Layer 12 of a small transformer language model trained on English Wikipedia (18 layers, counted from 0, width 64). Numbers have three digits each and are written without spaces.
In attention head 1, each number of a token's query is one row of weights dot the token's vector x. The head spreads its attention over the tokens so far by the softmax of query dot key.

Query weights of the head. A number n stands for (n - 500) times 0.0014.
q0: 301568595338632419576678195470550552608585612490426406320301466502520382460584448698649661253806232494315445598622454336154422491586237410625175679391579705317418830457370372481610292382474419
q1: 382426505520206406607588719421554403700505356486484561489611601311450561465476521293579528599590616691611524594378548525652703607387420608491629339580512459620530363219557554499488407537613338
q2: 550836392681481489303532768194500486373515572436872584410625598567408556558455710481428650642338663655361476613428603613492490478574640490528692630568356507646480427161562635523434775628458692
q3: 407538419589601528458475686540681561390482322389671440522660607309290366309382650280312515648321667246639493366354825494691581554417698753344760303613512537508519416350671491668429764491530376
q4: 416686251440587483535333550408739482301472450495423466702390447306539487367276573310510234469440581484522399502586405574612336554601559461474691313602550468754691610626248498591540531476496537
q5: 489423572415624448447493609526356538503568617598544542644356520687349443549484597663526536483584728499551522387445542540469399705730371419257454550559653534372648587637429744436500351687520327
q6: 656636339612551531458470786475479391479404464625565380625443619213321408565513553655426240483234579405549446408341722540535505480424540488336486471742545464456473533416127545385530615700556484
q7: 513520522597423423373637565463509423657739328299678500496602482316639592327516627504439411583391601495743702535509381611740508432579607461379287427488564566686462462348471636660386870433346399
q8: 582436426834430468325411519367439465501447431423490460519434546510533249513517659481678442696381464478478552268631465540421495464462382697476470634503659427327490328356275591398430184513449297
q9: 349389734522270695557389269620426380618612434386489609518454715603618466525465458514376540535633447319232331483365478462373533143668306425718380665379529656287825643299536599445741181343421398
q10: 584632493764493619324399561421200384330567463512561595414601512176320724520346482363540517551447548543459555432655649591673712708543606638424604344507433438584456446492413388503306549529582433
q11: 454472383355520607428540422608274292580636647684410448253601601506672384484555576380495345439690485610412286475270672376419489612353478434563657538488412555410520367419744604442588528503519375
q12: 674462474458487554514471322572575343684517577490399560516539470664538714413568742485447577441813389361346705505477496435685798293616425540502740477365467441526478509570406976535713403447534450
q13: 529652470568638411622612681799616693754583335433499603701300347644309374520669482319488545554358678419478760446314534683457395645565658675454498645394502429518426381690401557307647363698597575
q14: 308466698500473699371821551531603563480486372534424584554674432616357750532460320184519606481441372619614355440592569310592339428412571333509434518316602299472614334572563512618506772580551640
q15: 570367493531768366285351301522381590489537476660524651582551714393425305425363433613444577330777745447556624455431541612574585566615322602554513527426599406444669435502540403573636574328565615
q16: 641494481463333437360461512621400585346520628557456533591605312420503622587432404502444367638356356469654651492465476538543460453466652463531658337616517552584374420621450570456516746553607632
q17: 529381424427696546509591255579500525451476543440524472567434484711506514515474378679523444344743500640399328403545443508358389482501414470427224554495564684454460756688546374388596276514569469
q18: 606730445684795575468635375319536473396472552431231285622666573813491597642460461253620457512469272757466639436495212505531814505363432285197285629652557491581610583339517602300783484381264514
q19: 598535712463564671519395714448611682523667341413415475839573598535592517499230638529558417538664430624550311428439363443660422432420522593561476277534328534580525387518395496510487514559304634
q20: 594409273675647431332471613654525485445563418562356337563460612383627146606546612461559480879193388797670517390644594333866431477305617570422352325493425402527402301296532466501297586413479513
q21: 482486772608574537450348677477639513375571344616308517649601581710489484620644287317466597413543680632141443568594597399431604537721477440559485567390451770514740657478518567635653478615517434
q22: 329247792587499444420602671328541477603495359603506365209445319396633371592512607514499553590558652477407625550354604276578504397485411568574371357429518806619609430301577679529344626363497325
q23: 451753421441449287604573587507635622530575401556297361574506593652553580571396421649508773494493418641532660601481353632314597487470653435508661463398311488604318363385466453477474394427717591
q24: 617365628607633458466487357479690427454619660410642645506648453432372492494318427670558352496496283445442482519464817286338397605492343435384219320730594475535736456568282383400398467424413584
q25: 461445377404521438659634718414570542694483557392485316449442510536636266313443732450634506513533315490538631516386569361525427495324471447523505355451260659500356370434479639461321582581375561
q26: 574687554601593392582489720444742560534451538687563446563508426388544370419330737371170311464224482539615416336587352364588725519403534344370725363361645421630487445223454395483406747227822581
q27: 393593656574706551598443346496748651492652313383502507465572739643578386585376417877354705504802440422596357476619553509547685527508322321249452441253487505553690396318402522618442419564662464
q28: 579503511360465647358637271628486584576625262580301129628536476661531589398642543683397734252528560624541444455555316650673590673352306564363472795435844510415365805663587330356627694386556251
q29: 597254530557467368443489391361543352734493303622157755314454589773611524445591299359621568344447387540413298704393428410383477367354423494413424510375542574549416443372506672543438313464536555
q30: 219246506440567687505406477439771663405542397603386429548472520399566270585776654632625545348503584092252758596613285496485551411371443580594623306427085279530542615485208378612521466630237434
q31: 517510687577287805506428476374388410512414395720550565560373336690222611339281599445548684609441583608415518774696444472485509626450276553395424395531438448572547363469803371479577499727548464

Each question shows a short text with each token's key, already scaled and adjusted for position as the last token sees it. A number n stands for (n - 500) times 0.0032.

Then comes the last token's vector x. A number n stands for (n - 500) times 0.0083.

0 " the": 531474599509395500392502445593146600547708549441438401530622523549637639554149611378357413435509
1 " ": 581510491413405569371516617582232630567621492488505362574565515481624587479260582429331385472500
2 "20": 528541531506506558391541601532284604401541560354590487598554604496563525519338478459317438427439
3 "10": 443586441519453523397427557563291557391672495544522491574481503551642604518253536535325320376309
4 " World": 408624429417450482454463536584230636506758528581506596591518429519596632521242627488419408419483
5 " Art": 474534374376447525394474503588327549480771536530398638550533478492626558525222567467409410436500
6 "ist": 580461408436494473425510505568291533517694554527473562576405526403682491528145528469421444496542
7 "ic": 559433452489430499464417458562337616488676554526539543465541428496611619490260648475513453489434
x: 407324579491578623755597360600437466489459324512370503351633478533443379749506353643497565573487428480559448444431385458441348316718638444544339578421634524619533587459574568479713403545278246
To which token does the last token give the most attention? 6 "ist"

0 "77": 553493438451502517471429424645451517549612477550505481533544480493589523469305390251437403407447
1 " |": 524509464466381483377484409552177648642605494502483484441540503612637571556120584319279438442477
2 " S": 505654400418383588370444491524198499540601523551705444595621371514605580613222785302314362330534
3 "L": 427592413475374562420554517534126682505702341453582497550532531534582589541295693469407402369543
4 " |": 463541519462332527434530418528122681613658363482517515413467457641565562521117651389310376445563
5 " US": 441568417453392569431521418568219691577693438468399589517510459561574567524200658472372367339539
6 "A": 569445432460434504474504447596297679500606377539413537353434454548604575590195633466350347384463
7 " Phil": 639398397397423541357454370629296501613681437508634594488498459576672565583199756374285389320521
x: 425531486605424623605634350645459607651546535451620777456632403611588514571569514658499461425456623458534683543616640405381201368538475432553567471289454548595644536548699675429716457524504260
Which token does the last token look at most, and with what share of its attention? 4 " |", with about 30%

0 "un": 618510514479513525471403467663404503551652574473441421564592473488643466489214544367467454380532
1 "j": 663563517466465590382391497589351480518583531449646396627633490477630506425273649322480502316562
2 "ab": 486609401416468548486368478597442530628637487496697479549538469527565482463241626342450419394527
3 ",": 485547540458426473435441435617257627607666532446546485489585492523615522584179525357381469392475
4 " as": 427527484434421475390476477533197585625563544514482493516595472545575620708204551350319395493532
5 " well": 518447487372350484407511642538219447610554453502350646517595481699499671517237668288384364398396
6 " as": 547496470403408473393508472560196623580594592518440524490596439601531696654167537347311422415529
7 " to": 570442523443335503415510459523197626601619495515503554464603430631427637595197653454442421373581
x: 486350495527355647491343540666667713409614632549498695333500495604554556779634622530630520572498438684576459412413590421424527445511583521513554638389720465589603382388470448287762410487424333
To which token does the last token give the most attention? 3 ","

0 "M": 609482514438485555450437439615407573525745431529402367586598442467646444442287571366510393376507
1 "ark": 622581492407410541528410479637405570559742518536535411595545461539538488470262604326441452454460
2 " Har": 497606392429509619479447442618388489598694446534689409566600476479618463479236573361471432433605
3 "ris": 413607488400435568472450497632322476533734398487563489618495518510545485449192646397529437394464
4 "on": 408555426437467555479412509666364562607740454472489555535499536530542521464248591393464427429465
5 " re": 406518491303512548361380477591412565576572451502366613581593490515529463454273612375520445461479
6 "view": 500418469425488461497487469604298564510689608475440548544446471453549522414240471362470420438467
7 "ed": 529511515455477511488515425604268574625593565496494498448554474571503644517260496339447421378461
x: 467556478540462542620383484598470654538541608597581664280552560622452503613662521488307461415452434571366356516474662527434383309606774459528529705425533468462503648456455452470787549316219292
To which token does the last token give the most attention? 6 "view"

0 "-": 527474537535451523352478426496182572517636508460424467517600442512621479454131561455387467449556
1 " V": 614586500440359494409511559512195562477700507476574406569566435473600505495302672496384433343498
2 "ert": 485645511426321588330431544487253436526563501413680472626601572586612510527257757363332490476601
3 "ical": 402610468528383551484486415578263610500711530436557557562527519550605527538147685474416419399549
4 " d": 374589485378500515441490423574289487543646445421436556639483462424623478566232605428384494446611
5 "rop": 505551431401403574442469413612279649467761500441381634474541514498549572508277642334365430389506
6 ":": 475530430473514494400445427565221638632691478496473511513504527473575498541196456387437420424567
7 " ": 559476433412414524328488582590241625652574492521466577473442456518611580513245566373383356459441
x: 448422611421505482488495662564685533496597613561549561455590384541632363771600331485295666519675569691476390623491576572437504405610676415653608453315442441533581516512529636528777522724272408
To which token does the last token give the most attention? 0 "-"

0 "s": 569490515459482542484463465635268532537665511446433449543591489469556542470223543329483462430518
1 "\n": 567537554513378486274450535478134564575613513458507469534637501582600519593179635443302485413466
2 "|": 542537531447366455272503485408065613533587576506544450522571498708620589514067643462248526501467
3 " G": 344617406482348470339436584441141397406563490563566520623510388482635501575260732549258536492554
4 "old": 402625482466360468380399600405077520458604630557437633675604477700470614504293808528163551488568
5 " med": 532449385353439508307350474463265420515523555530320638655577418521513528622346759529242497449530
6 "al": 682405422408444425343369567435179410414594643586456587637552415484615573470233685460318562544567
7 " –": 490487482542431402326358314495131488496505507555553493479504479450609529679238646528193572520544
x: 600480728381493519535638344579602418669407465564462609471577311484483687762520432509468437525435413573341376546511402345416376416438799504677503553265464636792643387433528346575723545423410422
Which token does the last token look at most, and with what share of its attention? 2 "|", with about 80%

0 "ers": 587498494460491519512440435641308557576635515433422473522572477505537532468225566347489489420533
1 "ial": 570581493509425526491489421615277586522648595401550473526567491559544609492213574337435439411535
2 " char": 432666524425345596317447510563338408552552464486679424535687443577626665432278762384344405426526
3 "ac": 348606477407389622313448510466243507568635560398552560487592535541568563446161724356216409394531
4 "ter": 375519380462491535445445513578245591610609512447455625473603519562569562541173622348380395460605
5 " known": 501498466459369442420475465562186539632633563450496584488543509576495649478209644426396402438455
6 " as": 489510484447448423351492466496188599568587595456474483456564492566509615601209516404318487505517
7 " \"": 525502434391468510397501480574189570599619515481437589486562445618558548524201628451514307384507
x: 402478356538405513451426504623649528493501451575554613579665351398720528672674447687281612474577563627492426341395457703352354389600724527597488581309499350648482430494532490426770583516421285
Which two tokens does the last token look at most, in order? 5 " known", 7 " \""

0 "R": 629507500468491528468421436642312553461671467491445416541597436451612511421329594327489485361461
1 "eth": 652558491441398594392386476576298476532675490477621372601583533551616541455189698367419419371527
2 "ink": 482629518520367524477383521586332484525621501455690459632546478549640540503188617380377453355550
3 "ing": 466528498492485540509498458623286596641625568450548463511577464574522591538236547393482414395541
4 " Sp": 322646413342367593379562464502208553513699525546373576578502454459611521522318712337373498325590
5 "ac": 536516408324420703315441477509314472498598461619283683507564484542625608474275752284251447458553
6 "es": 549514445442531519506442445643316568551719535431447522530488512494548537471253533421498436462467
7 "\",": 496515529440459486439450381615302650622616497466446525498538493541619501545197438359401435420464
x: 562515684439564509553553589667691465445573534624574602457615551558631550552569551489310469553458419530494444560439485565506346299670777448513702680398539492537542514599406560556841567357311238
Which token does the last token look at most, and with what share of its attention? 3 "ing", with about 50%

0 " She": 610468590456454559406474533563347460485654389540406341613615476498583508439214598536459464418491
1 " not": 591534587473399486478457579635274601555581494458480478436650523571517553567264604363514388431443
2 "ed": 504522429482362544519565551571239626680478582486600491502566491647464707588234591308405381336528
3 " its": 505533505496382461381523421591141590559602523474533498520634493598578670524206624334438455425459
4 " f": 311617474357340524393524610551247585547508481573422572610531436542633535592242691347355440401690
5 "oc": 535471437319431552462467485568293570426416452530275674455497407541503618596225805387263514424552
6 "us": 594465434392424513413445402595202489544620434402453578495467483505541585450208653302310389427618
7 " on": 530501523401426492389454454578236582631670553470456526519567491607459613552184522368345451405535
x: 437486538439412541455468509741726685344542546591490648431538451597480649675519534536410527412428508613478432482407577466393357342505688295489615744347561466535515414294443428280726668465338272
To which token does the last token give the most attention? 3 " its"

0 " s": 617500561450416551387432499588259515512617517527410375536680441475570581541277651320373475463528
1 "k": 669611503437319559452475511521200571462494377515685367628597473476592629453296764325399494399627
2 "i": 397610385456429546486499560591346555371542370506666477549574389513620608482214614409406475350569
3 " ch": 291629533374459558290366374529349351561590443469550486661542460431697536532319686475414401361506
4 "air": 386607466376427625468494508598230519482633515625477650506562491526559602414173623305413463435523
5 "l": 563552416395423534320345570525294445524688535547284642532638500595637568448248719329361525400516
6 "if": 699406399442495547434412473531320461572434490534450591493446437425614470446272684336452537442630
7 "t": 639400407438502600457462486603320509529585411476537529477502510509547572474268615401514445445519
x: 389509573464637541628441615719478615605464503467430523314601481581400432474679666613428599387557437550433253558446492570306502385629755418620342643349504547506580629483593537490678373440297180
Which two tokens does the last token look at most, in order? 5 "l", 7 "t"

0 "all": 567488534437487513447465474656358482555750541482472418517594486490612529467248518286486443439568
1 "eng": 587545540473448484367374468595369463539522535481609395594576541513650542507299638441339555434553
2 "er": 528529511461526508470440463646367528567647567480589479523579453497590544485295511375497449438543
3 " is": 490565522408389435414501439627228645612586563479535498467606486639564627579169604297314428473494
4 " a": 477572481440372431391508424618192692599574534553524473463640444621643686522179590345397443485522
5 " World": 415533405386425513451511569614210690506710531547379692573544439586592645557187672438392397407494
6 " Cup": 552447448411470501533482446653229680487706607542424580549484421465600625513243602446385435346444
7 " d": 664427346371491522412542480600300516569580473539569581502405397519647624601208615420335400413505
x: 622534504349458480555491405581528548487561646330674473429569553759556374572647542533342561326575381509548523530482630361407481402541487654677584451386427441615571537630717485592972549510341427
To which token does the last token give the most attention? 4 " a"

0 "42": 587514493456502539422436451616399487514606475552488474539566481518582543454266443281416386395418
1 " m": 591592423428487513416303436532428493583633500689591402541651437475567441521307569263385439449503
2 ")\n": 517530529493394500267446528458123558583648482470554486551627501584584508590174613472271496436473
3 "-": 464527509475419453317444385414162485516582501475537506478556409568622460448051597449284498542524
4 " V": 377579439433365460375487535446145517497651506449417593528507382469557482502277711515308482374536
5 "ert": 481520383371341567332426534495267439556586491433321640567524510575595494527276737351341482478610
6 "ical": 598421462518344526471485371568196601506705482405435611489537517580561549492165705454363454403583
7 " d": 626439388419478498406467409544244461533612456422562587566433444449612492565218640432327512464618
x: 615503577419485505511454476638498561437513675333547523464554534738528441623634584504500503351513413528623505620626461402406417335442520666737471410301433344616505509616745466555944636553415376
Which two tokens does the last token look at most, in order? 3 "-", 2 ")\n"

0 ",": 523479502517399504444451458604220644601651544454452441471610523542623538589156537330370430375500
1 " start": 610597583409412535442434439656204591560584553546511405536613508503653626552183636321335372363452
2 "ing": 482575439502414536453479485564254658646565595558612471597627481644509723604186644381343418343414
3 " on": 509517493475419548352421440564252600667640609499559469511604546637477650578175549396301379384485
4 " the": 466583463454337491384480439600162642525661596489521509602614471600628734566162622400398371398479
5 " or": 466561449447293560459486567552257591571577550438386588529618403645512624593235604357312339384701
6 "iginal": 492421449515385501447420460620277607435655552519465577532551455555621630497157573444401372419511
7 " o": 682359455345419523371397503513324539594638461461549632435440459525503547480236642340292384400577
x: 359382539471562595572442721622627658388324655469531506367598403701728607572400373404448618249391535573704616701546483506457417476478509555547455443382588449566742310492512619350737392476256425
Which token does the last token look at most, and with what share of its attention? 4 " the", with about 60%

0 " first": 579540582496437495492448523688266595482660582525441427473601476562617629548197563389342434351417
1 " place": 534541529447483493446445487642307522482684569517531459522576481554596591455217465349348421397429
2 " |": 530513525449390486370477444553163649637600550509514471474560486596655550548095599338314445403469
3 " ": 430579461438364547294424530545201526627523460498557490547481491538630543533184662404250348439448
4 "20": 405508467505421565377514560550265604483507509361478528546548602590546557566274537407250353372379
5 "09": 505514377496437521378386527539271547462613471588398562443490468563608548567177547434273257367332
6 " M": 646439329397444549364434525504297521528669512631364681369535346499619466553257698383355340358553
7 "il": 632362352387387513363508545518324512466588511562636657448503389645654624613280807459391484453554
x: 355441505431364601541656280653519552725517648367506649466534584473696422625683539663626694522663579614436609485688558435213419460485503512476472428258584610593442558551616742398600431513627361
To which token does the last token give the most attention? 6 " M"

0 "ation": 537534519462503485486470446629323560539676570447454457536564480474559537480267497351494432445495
1 ".\n": 569537567484410501283410536450136536617649496501483466539608528526564477504178599454314499432451
2 "M": 516655362450388501369481461425177570562666521576672434528578419507613439430190731350374457360521
3 "ark": 413643431393336518504441498563233609516721483508592544565504446547499501518205726374344493462536
4 " Har": 336627358403471616470472434606336512601697416526422571467561489493596452514223642396441438427634
5 "ris": 486546429425441540459466491582279469520738367465401582596442507508503470439195682474516487421455
6 "on": 556455433469464526458422504582296531582753417441426566492471523532481495442237663512429478462450
7 " re": 666404455300512528334337445523343531599577404485489545584522487503470443470254691445481479490450
x: 298368415614602649285454688812703545493455559334481630456501425705509550585524541690335541290477597611597435523472580521427377429559600537553523534424677445603487481490567556745821579489381497
Which two tokens does the last token look at most, in order? 1 ".\n", 6 "on"

0 ".": 476476480426478536422460460560209619647687517541444452535555556504603485485156474324415379367501
1 " The": 545514550445419495414535423562119605615703497547492409549591478540608641523143572340422425428452
2 " b": 475649560358400561364487563519250537600669405497689391584592462540610551519222676330338392333597
3 "ook": 512622423449491525461448424607288645519694548448571537553600473500602589478198575408446350375503
4 " tr": 320630457320448530374490460606380565548624418476403607616583435587612557646297696325411366416484
5 "ac": 526539457325420636383488445529284640573686501574308661431544465522627604361195690210356418382553
6 "es": 554510482406487506456414436602207584626630485485453547454578483568494598523203618304421458422514
7 " the": 533474437406420457368523390562138605584658518447471569530566439583575710509185588361421439456491
x: 410561502399544447466487499618574616496456372548553567507570483603532441825582571540470481421316456580579419510437540418449406210544713435580555575445562463570640479420504554317830577562371172
Which token does the last token look at most, and with what share of its attention? 1 " The", with about 50%

0 " at": 506458529520444574409436467584256598562638603512411443523625498580522573551157534470366430366505
1 " the": 550516578492375491370460450567157579512681609483533419585614497593635674551124645398366424421439
2 " Russ": 465618513405363511377545722519203552585592603532697472644575458546575593669215758446301484450531
3 "ian": 419597464496398532408465486581283544477663537454536527576530497497601592538189667544375371436548
4 " Cup": 407554503404500496528465463636274625491717610538457581614470438440618592504240585480383441342410
5 " in": 489488470415472496364402454517351598611628607597441544561627445649474601559162579471368449421436
6 " July": 600455382375417504366350524553343619540628718585432569534525510590583555455228601382386399335421
7 ".": 512490483394437525434481451581201646658649526568452562478478487521595523546178540369447384342461
x: 475567469551534426510476480659780548460500657616441649406756348522601511629555538519429377467704469494521623594469573568564457343681789458501696477360502297619556635413468616425732433461303288
Which two tokens does the last token look at most, in order? 5 " in", 1 " the"

0 "ar": 601481527507500537429453495614339465550684530439448433566615495500597501474317529351469472462580
1 "ound": 553554557461537501487466423638391489513689571505520467550520460450576477462273450354488489413545
2 " ch": 433611566396470542310361398565328392596621528492684439630592464405717506527284694408402401328478
3 "amp": 347695466382474542424406438660429579536578529565576580582546467503637540628303731331333480496509
4 "ion": 428525482406511524464452454650318546540627547484477533536536493477588536504235535352458449446505
5 ".": 439544460405451536414473467555192636676686520545508535487495528508580504506155502351430398361482
6 " She": 543490390363445515361507489558260512616534389531405658501566441572551622505167629377434445389476
7 " also": 579457486419439485454522496572241561597537376397449531569541456622480589590170646491466387467411
x: 585431505634484783677524515628569524526423586597414518407471369527722430600534701608431548535425512638662443550489635488387545314424759389624641622544717457497583460481588569520743244468365375
Which token does the last token look at most, and with what share of its attention? 5 ".", with about 50%

0 " b": 647496619360433509337440479570319496566709466575455351512653439494635541546275629350358426403561
1 "orn": 531530490430438450410485364565294570613658659482573457576552558655509608602271648403230484346557
2 " ": 515546509363420496394440643558260609630568535591596439629540521500606548561271622408401510457408
3 "20": 393505474460486510469537564549353634459530532484558535604527559538519513561369520400428494397391
4 " October": 418497482395508430404369490537399551496628628690454598582506469593553554478303514388353384432363
5 " ": 490538507402461524362353611496341523592566601645450526561492499520564470428224551448437475495286
6 "19": 587449470430401523403406618516400505460561581545461514498447502517502488458327532415394464420294
7 "92": 584432483444447515441355536538376508441617532665576506462456477550542496465276511400418399375318
x: 398418503456414507571472421674453674585524623521446805317600520823488566540554368599273550598657435371536406675458671515387450512661642377451427448353608385397583516578511637669683486435237446
Which token does the last token look at most, and with what share of its attention? 1 "orn", with about 50%

0 "77": 553493438451502517471429424645451517549612477550505481533544480493589523469305390251437403407447
1 " |": 524509464466381483377484409552177648642605494502483484441540503612637571556120584319279438442477
2 " ": 508582403423347577341431483575231568629519400510596451526495491549619550536186664332259291433484
3 "5": 388597465474326542371510551579267644535587400420575506519519581704579664574253619288233288388403
4 " March": 415511419382452435352401472516285565515648596630464598557505449567568556518267558368230332430447
5 " ": 494505489367416524379397631495318563572564537651406596565460462533557476454231649472431453496303
6 "19": 587411474429390519412442641506392517472546534513444512494441497552479499478332562430388420419271
7 "77": 593466491480412489398357532500319427489640495631600523410413448550589505504204489401303359374348
x: 467338582444465463595420328571377674402491682590465666353598368776594532570550417599321493523696434351453441796539701505254473498649716432472469453314629493524586468514442605646635360532264406
To which token does the last token give the most attention? 1 " |"

0 " also": 546524557490395501483519518649261560576577526421441449440607469605526642578188607371451398413410
1 " won": 543475487544442575438477499664197654617616591511477451536633545609564689567213570392375387358453
2 " a": 526531465501341474382498502612177707540599546571575417540656482629651713540206645419330438473495
3 " g": 326641452414323503396448629505231421396554520570584498697546395494627579589303687479288502456564
4 "old": 378634505459375535455408560546153572442615582571425644661634461665520665484344753409200529456636
5 " med": 531455356346439538353405509562338466540529594535316650641585402549559606637339712465247444399539
6 "al": 684397377404439451404396589539282471454608653607437604624542420503677590536258655398368500511573
7 " with": 559499497377459499367487407565190609605669534530470569561596446568513622558245569430387451387538
x: 469515383512496563577478548709680633518541505516582696473602487599510585706495568513443450489440517735345320574434564608503429320514729472443620717404533501622509426441485491419861555414294255
To which token does the last token give the most attention? 1 " won"

0 "\n": 544512550534375493282450535460097559566617506468443454530615512564600490578177645457292484424483
1 "-": 557515478492392466333487388414127515516576495479516480494561421565633499450082616458298479502532
2 " The": 527585562434363469364504405481052536482700479480565415609536482535579590537149698498362478499506
3 " S": 346688435377402604411460569550192535459697536533625508591603368469600572559240771397370408337552
4 "l": 305667391383372590358444548475264454479588383441310583627575490573611559524347787342452489375537
5 "u": 622569406405414517393508473580339501487473409524327625461468408522662552523283761482396524391612
6 "ice": 580421423479464484473463494584232570496649475469438556462452495485544517542180637509347528483527
7 "\n": 572438425388428465279420550414171505533610419454502509576558422544512453565207632543341527470500
x: 434428601538437629519582539492795533589582583552470745624610317738664562623604633689387632433555478474688317535638333536469451321536750533497513484384602544691447516373550615633575544496270357
To which token does the last token give the most attention? 2 " The"

0 " start": 563518576447456532469430443696287572528689566509418402480613514450661594471229524314369408343437
1 " v": 630575450409337539400454527531289544596622595547662406535603431501634604547253658368316412267490
2 "al": 437665374466334542470519513547260497389536529437636516561533438603594670513208618326316360471608
3 "ue": 436609468420460518422399457631263590563624513494548520564520585532576588452190577303312402430572
4 " of": 476529510476432513374459408576227560592634566476515480531641464553530579589174589434457468398505
5 " ": 430594436396374594365446642608254591615555522462436588525478498498597596455260618387376361429453
6 "7": 553506449472315515394491645586292625525613489378421597538536573665566612528280567318347354389380
7 ".": 553466471458432559418398585527314553604676436598488521404457512534535499432196412380357256400557
x: 452550623477453484495281487718770473429551678741401791382699358540560550631475344520300543433604392465506542737461615623398471542694685524467474596447424463489526512337602513481657384582420328
To which token does the last token give the most attention? 4 " of"

0 "est": 556507574438500485471464406635365512540651581487461455509579455486591496496212474287496472376555
1 " a": 555495472511399459405512450629199671600641522518479420502652506564651634546193571318383477491520
2 "ver": 514688506509374586445476618547255637471477544568709482668640498650513589490200649355289483426658
3 "age": 466575532496436519466423465589215575479650635463576495552545522572542526452160569419371396418593
4 " in": 449543512433449515395453444593313623587662634524518530556662458617515586566170554383404434389516
5 "cl": 551515419373309619394443508529280557507525632599252686561536494506597479515261813203376439362675
6 "ine": 568465450452415515477423588609215622469668560502432595510527483541556516460144587348346490398574
7 " on": 516503500422464469391428443550261584637667590526456511501527496587464579562175485376345463438517
x: 443458566463399518442486453742734723358562548616447624459562448565468661691519526476433568413507499617434478503435586471408366314553662286421595716327593447542517365310456401386748682456343302
To which token does the last token give the most attention? 4 " in"

0 " at": 506458529520444574409436467584256598562638603512411443523625498580522573551157534470366430366505
1 " ": 610514513403396572341404610579269563568577496522558408575572498504625537490194665449324388434416
2 "2": 487611493494351548392474625546235636413590502420630466527538573676555637550283664403286348387390
3 ".": 445556380434422567388381588490324550548672458623559551516500524526529489445204441410269287438585
4 "46": 451538422430348554365473515492304480418555399505407489499452547585585548465222474311301392368544
5 " km": 522494383356389432353409506413269522541521475726412561539549416666472591571227636364261480472591
6 ";": 542518491461442556439443391570194588575519439514468572505491418562584538504110569272333434419569
7 " l": 646404377392412476319418484476345519686555438620633580425542438584590573643357729291317389480584
x: 396392633440524532427443649645433542474245670562624600510703666630459537677663623592620671425628523624390598594525850479407272441370471599574511511480386439872539462527668557439535313562353457
To which token does the last token give the most attention? 3 "."

0 ")\n": 550510537531393506275460519433089540595632477471462477521599525574591473574164617468276495421478
1 "-": 557508472500400473332476376429109511534592492462514490486562437562619480464082620467284480478535
2 " V": 484617469435336465385508535458141528496670488435646474548531421476568498502283713523333465355529
3 "ert": 347627458383334566339444534494259445548585483427594549620569542577598502536269744359348491474608
4 "ical": 383563445530339549492508387566208620529706483408432630513522541589558566507162708461364436381582
5 " d": 494551447398472497419484412541238467542638439413354592621464449442610500560229639450350507454625
6 "rop": 608467441409393566436479414596250645449766482429444634452524499498539577513280659381352444398511
7 ":": 498515435546485423363410375493163597577634429483480496496508530506539498535189511442348459477556
x: 574518782499497496463434512594654535533574503735451764550649313516559546743499447518497503479490486609464368565576499563399372312506696436357640636320657474439574377517580323583740423548485256
To which token does the last token give the most attention? 1 "-"

0 " The": 554482619442420508429494453572162593514759530517431384543590508484642551508112587411401452448534
1 " season": 594580570422465516468435528640274675539644579516487450543598523520588590522204528380317391371513
2 " final": 521638576400399539525424522657305596490682577577608513522521498500606620503230548402331378358502
3 "s": 441538431418534526484440484615265580524596484567572547514584460511511590583198556317382400455456
4 " are": 459548529416343436454523451608232646571562511473492532483607463693518695573228635292358406465503
5 " sc": 450552440307344594340458592470238539558498574566328684699537430591522657508228773481420397375464
6 "hed": 669412436396370567430519468618348602419503488612396656430505427629567696498289660395284359378546
7 "ul": 654319456414413508364388466571290520405510543566644558381463424490682668549189716321257435385553
x: 258569500529710352608526205594432543565345694404512617376569293708508503572694458628415574412530609658312459511629413549223403536644361531530476605340585691676593460490533482422538544661319412
To which token does the last token give the most attention? 6 "hed"

0 "in": 601495505526500522477438520646397454542643563445488457573572455494612507482290482347455499437520
1 " and": 547483565542410474438489490583208593626621536446475452495615463567555575575189532374438490420507
2 " on": 552503522475440538381442482571272577673643590519532474506609516632485585569159531383327390406529
3 " ": 417602460353344585354443636592226586643571524585586484591545499503623543548192695410325347405506
4 "21": 400520456515314516442521610569268653472527468454421559503549577675553554537276578335307354353426
5 " January": 495449476403435432371384490512318582526679655615381584597521471575567559448311554362303351379427
6 " ": 547475482380425547369387637509296541553568551631443590560450463503554499413244624465462438503297
7 "20": 599469421469458531443481641498353570465517591471516483553487562512498489487379507483458464443341
x: 519437385461511556487327448646625534695588578427556539563644424775477526607634388468315625602708635654496320724577549505565514517637777258313364489392598549379474418512599474595510483790469547
To which token does the last token give the most attention? 2 " on"

0 " and": 513473566549383495443495512604178623618619556448433451488621495578574578595159564357405445384520
1 " the": 550505565503379488388517445582128599592676545467489413554622495585629676556154615369393402427467
2 " b": 469653551364390559368485574521234522613663433507688393578585458524615546510225682318335392336591
3 "al": 355646439462394555389521476551284439449628524478488508611575427571686626584213649440346399428670
4 "ance": 405578420444421537450418531583236633501619489455517593541580497500519549496204638407419442512565
5 " be": 452534448354400489408457466596250570547527462498395649515611484554570605506288680242359470524560
6 "am": 598451388360445465446488525558229582522789534587433669496527411568559627479243664348429465438625
7 ",": 542475521393426455462484450585232655559648495493496571523545410541595593559212517358391475423536
x: 521492574478569577534552511673702493491432596597520654521662501655641529576508546516457507561555375534578446568500478586489462434577787550588675575310546478467496477402442540418888562333296174
To which token does the last token give the most attention? 1 " the"

0 " and": 513473566549383495443495512604178623618619556448433451488621495578574578595159564357405445384520
1 " ": 584502477419369579374492610590227586646561456499510376538558512524627587456210607358363342422473
2 "ur": 441634521427273468385465574541331530551544584496668425557593488587650634537273673381326459414547
3 "b": 253690449361356554328429593478312540493602551500544529577543445575559554434228732348307362291540
4 "an": 420588469471386545436433543627260578487667541490430570529626492540577662558226689442411422417521
5 " pl": 514564463335426518439431439583274543487700529532337678530511382473581537550283723309350438413597
6 "ague": 559464457416437527506468501650234626539698525524438563531509483519576652481208545392382453371532
7 " cent": 645400469372469566427506491630307504604599466592553581525381415509596578431149565215326384463500
x: 543375523465546530739338480693587689530462531521608529389543473598406393461468554521306545424590365527515466774565750408310383233586422374737573560528552508490583462600507542412806505552270427
Which two tokens does the last token look at most, in order? 7 " cent", 6 "ague"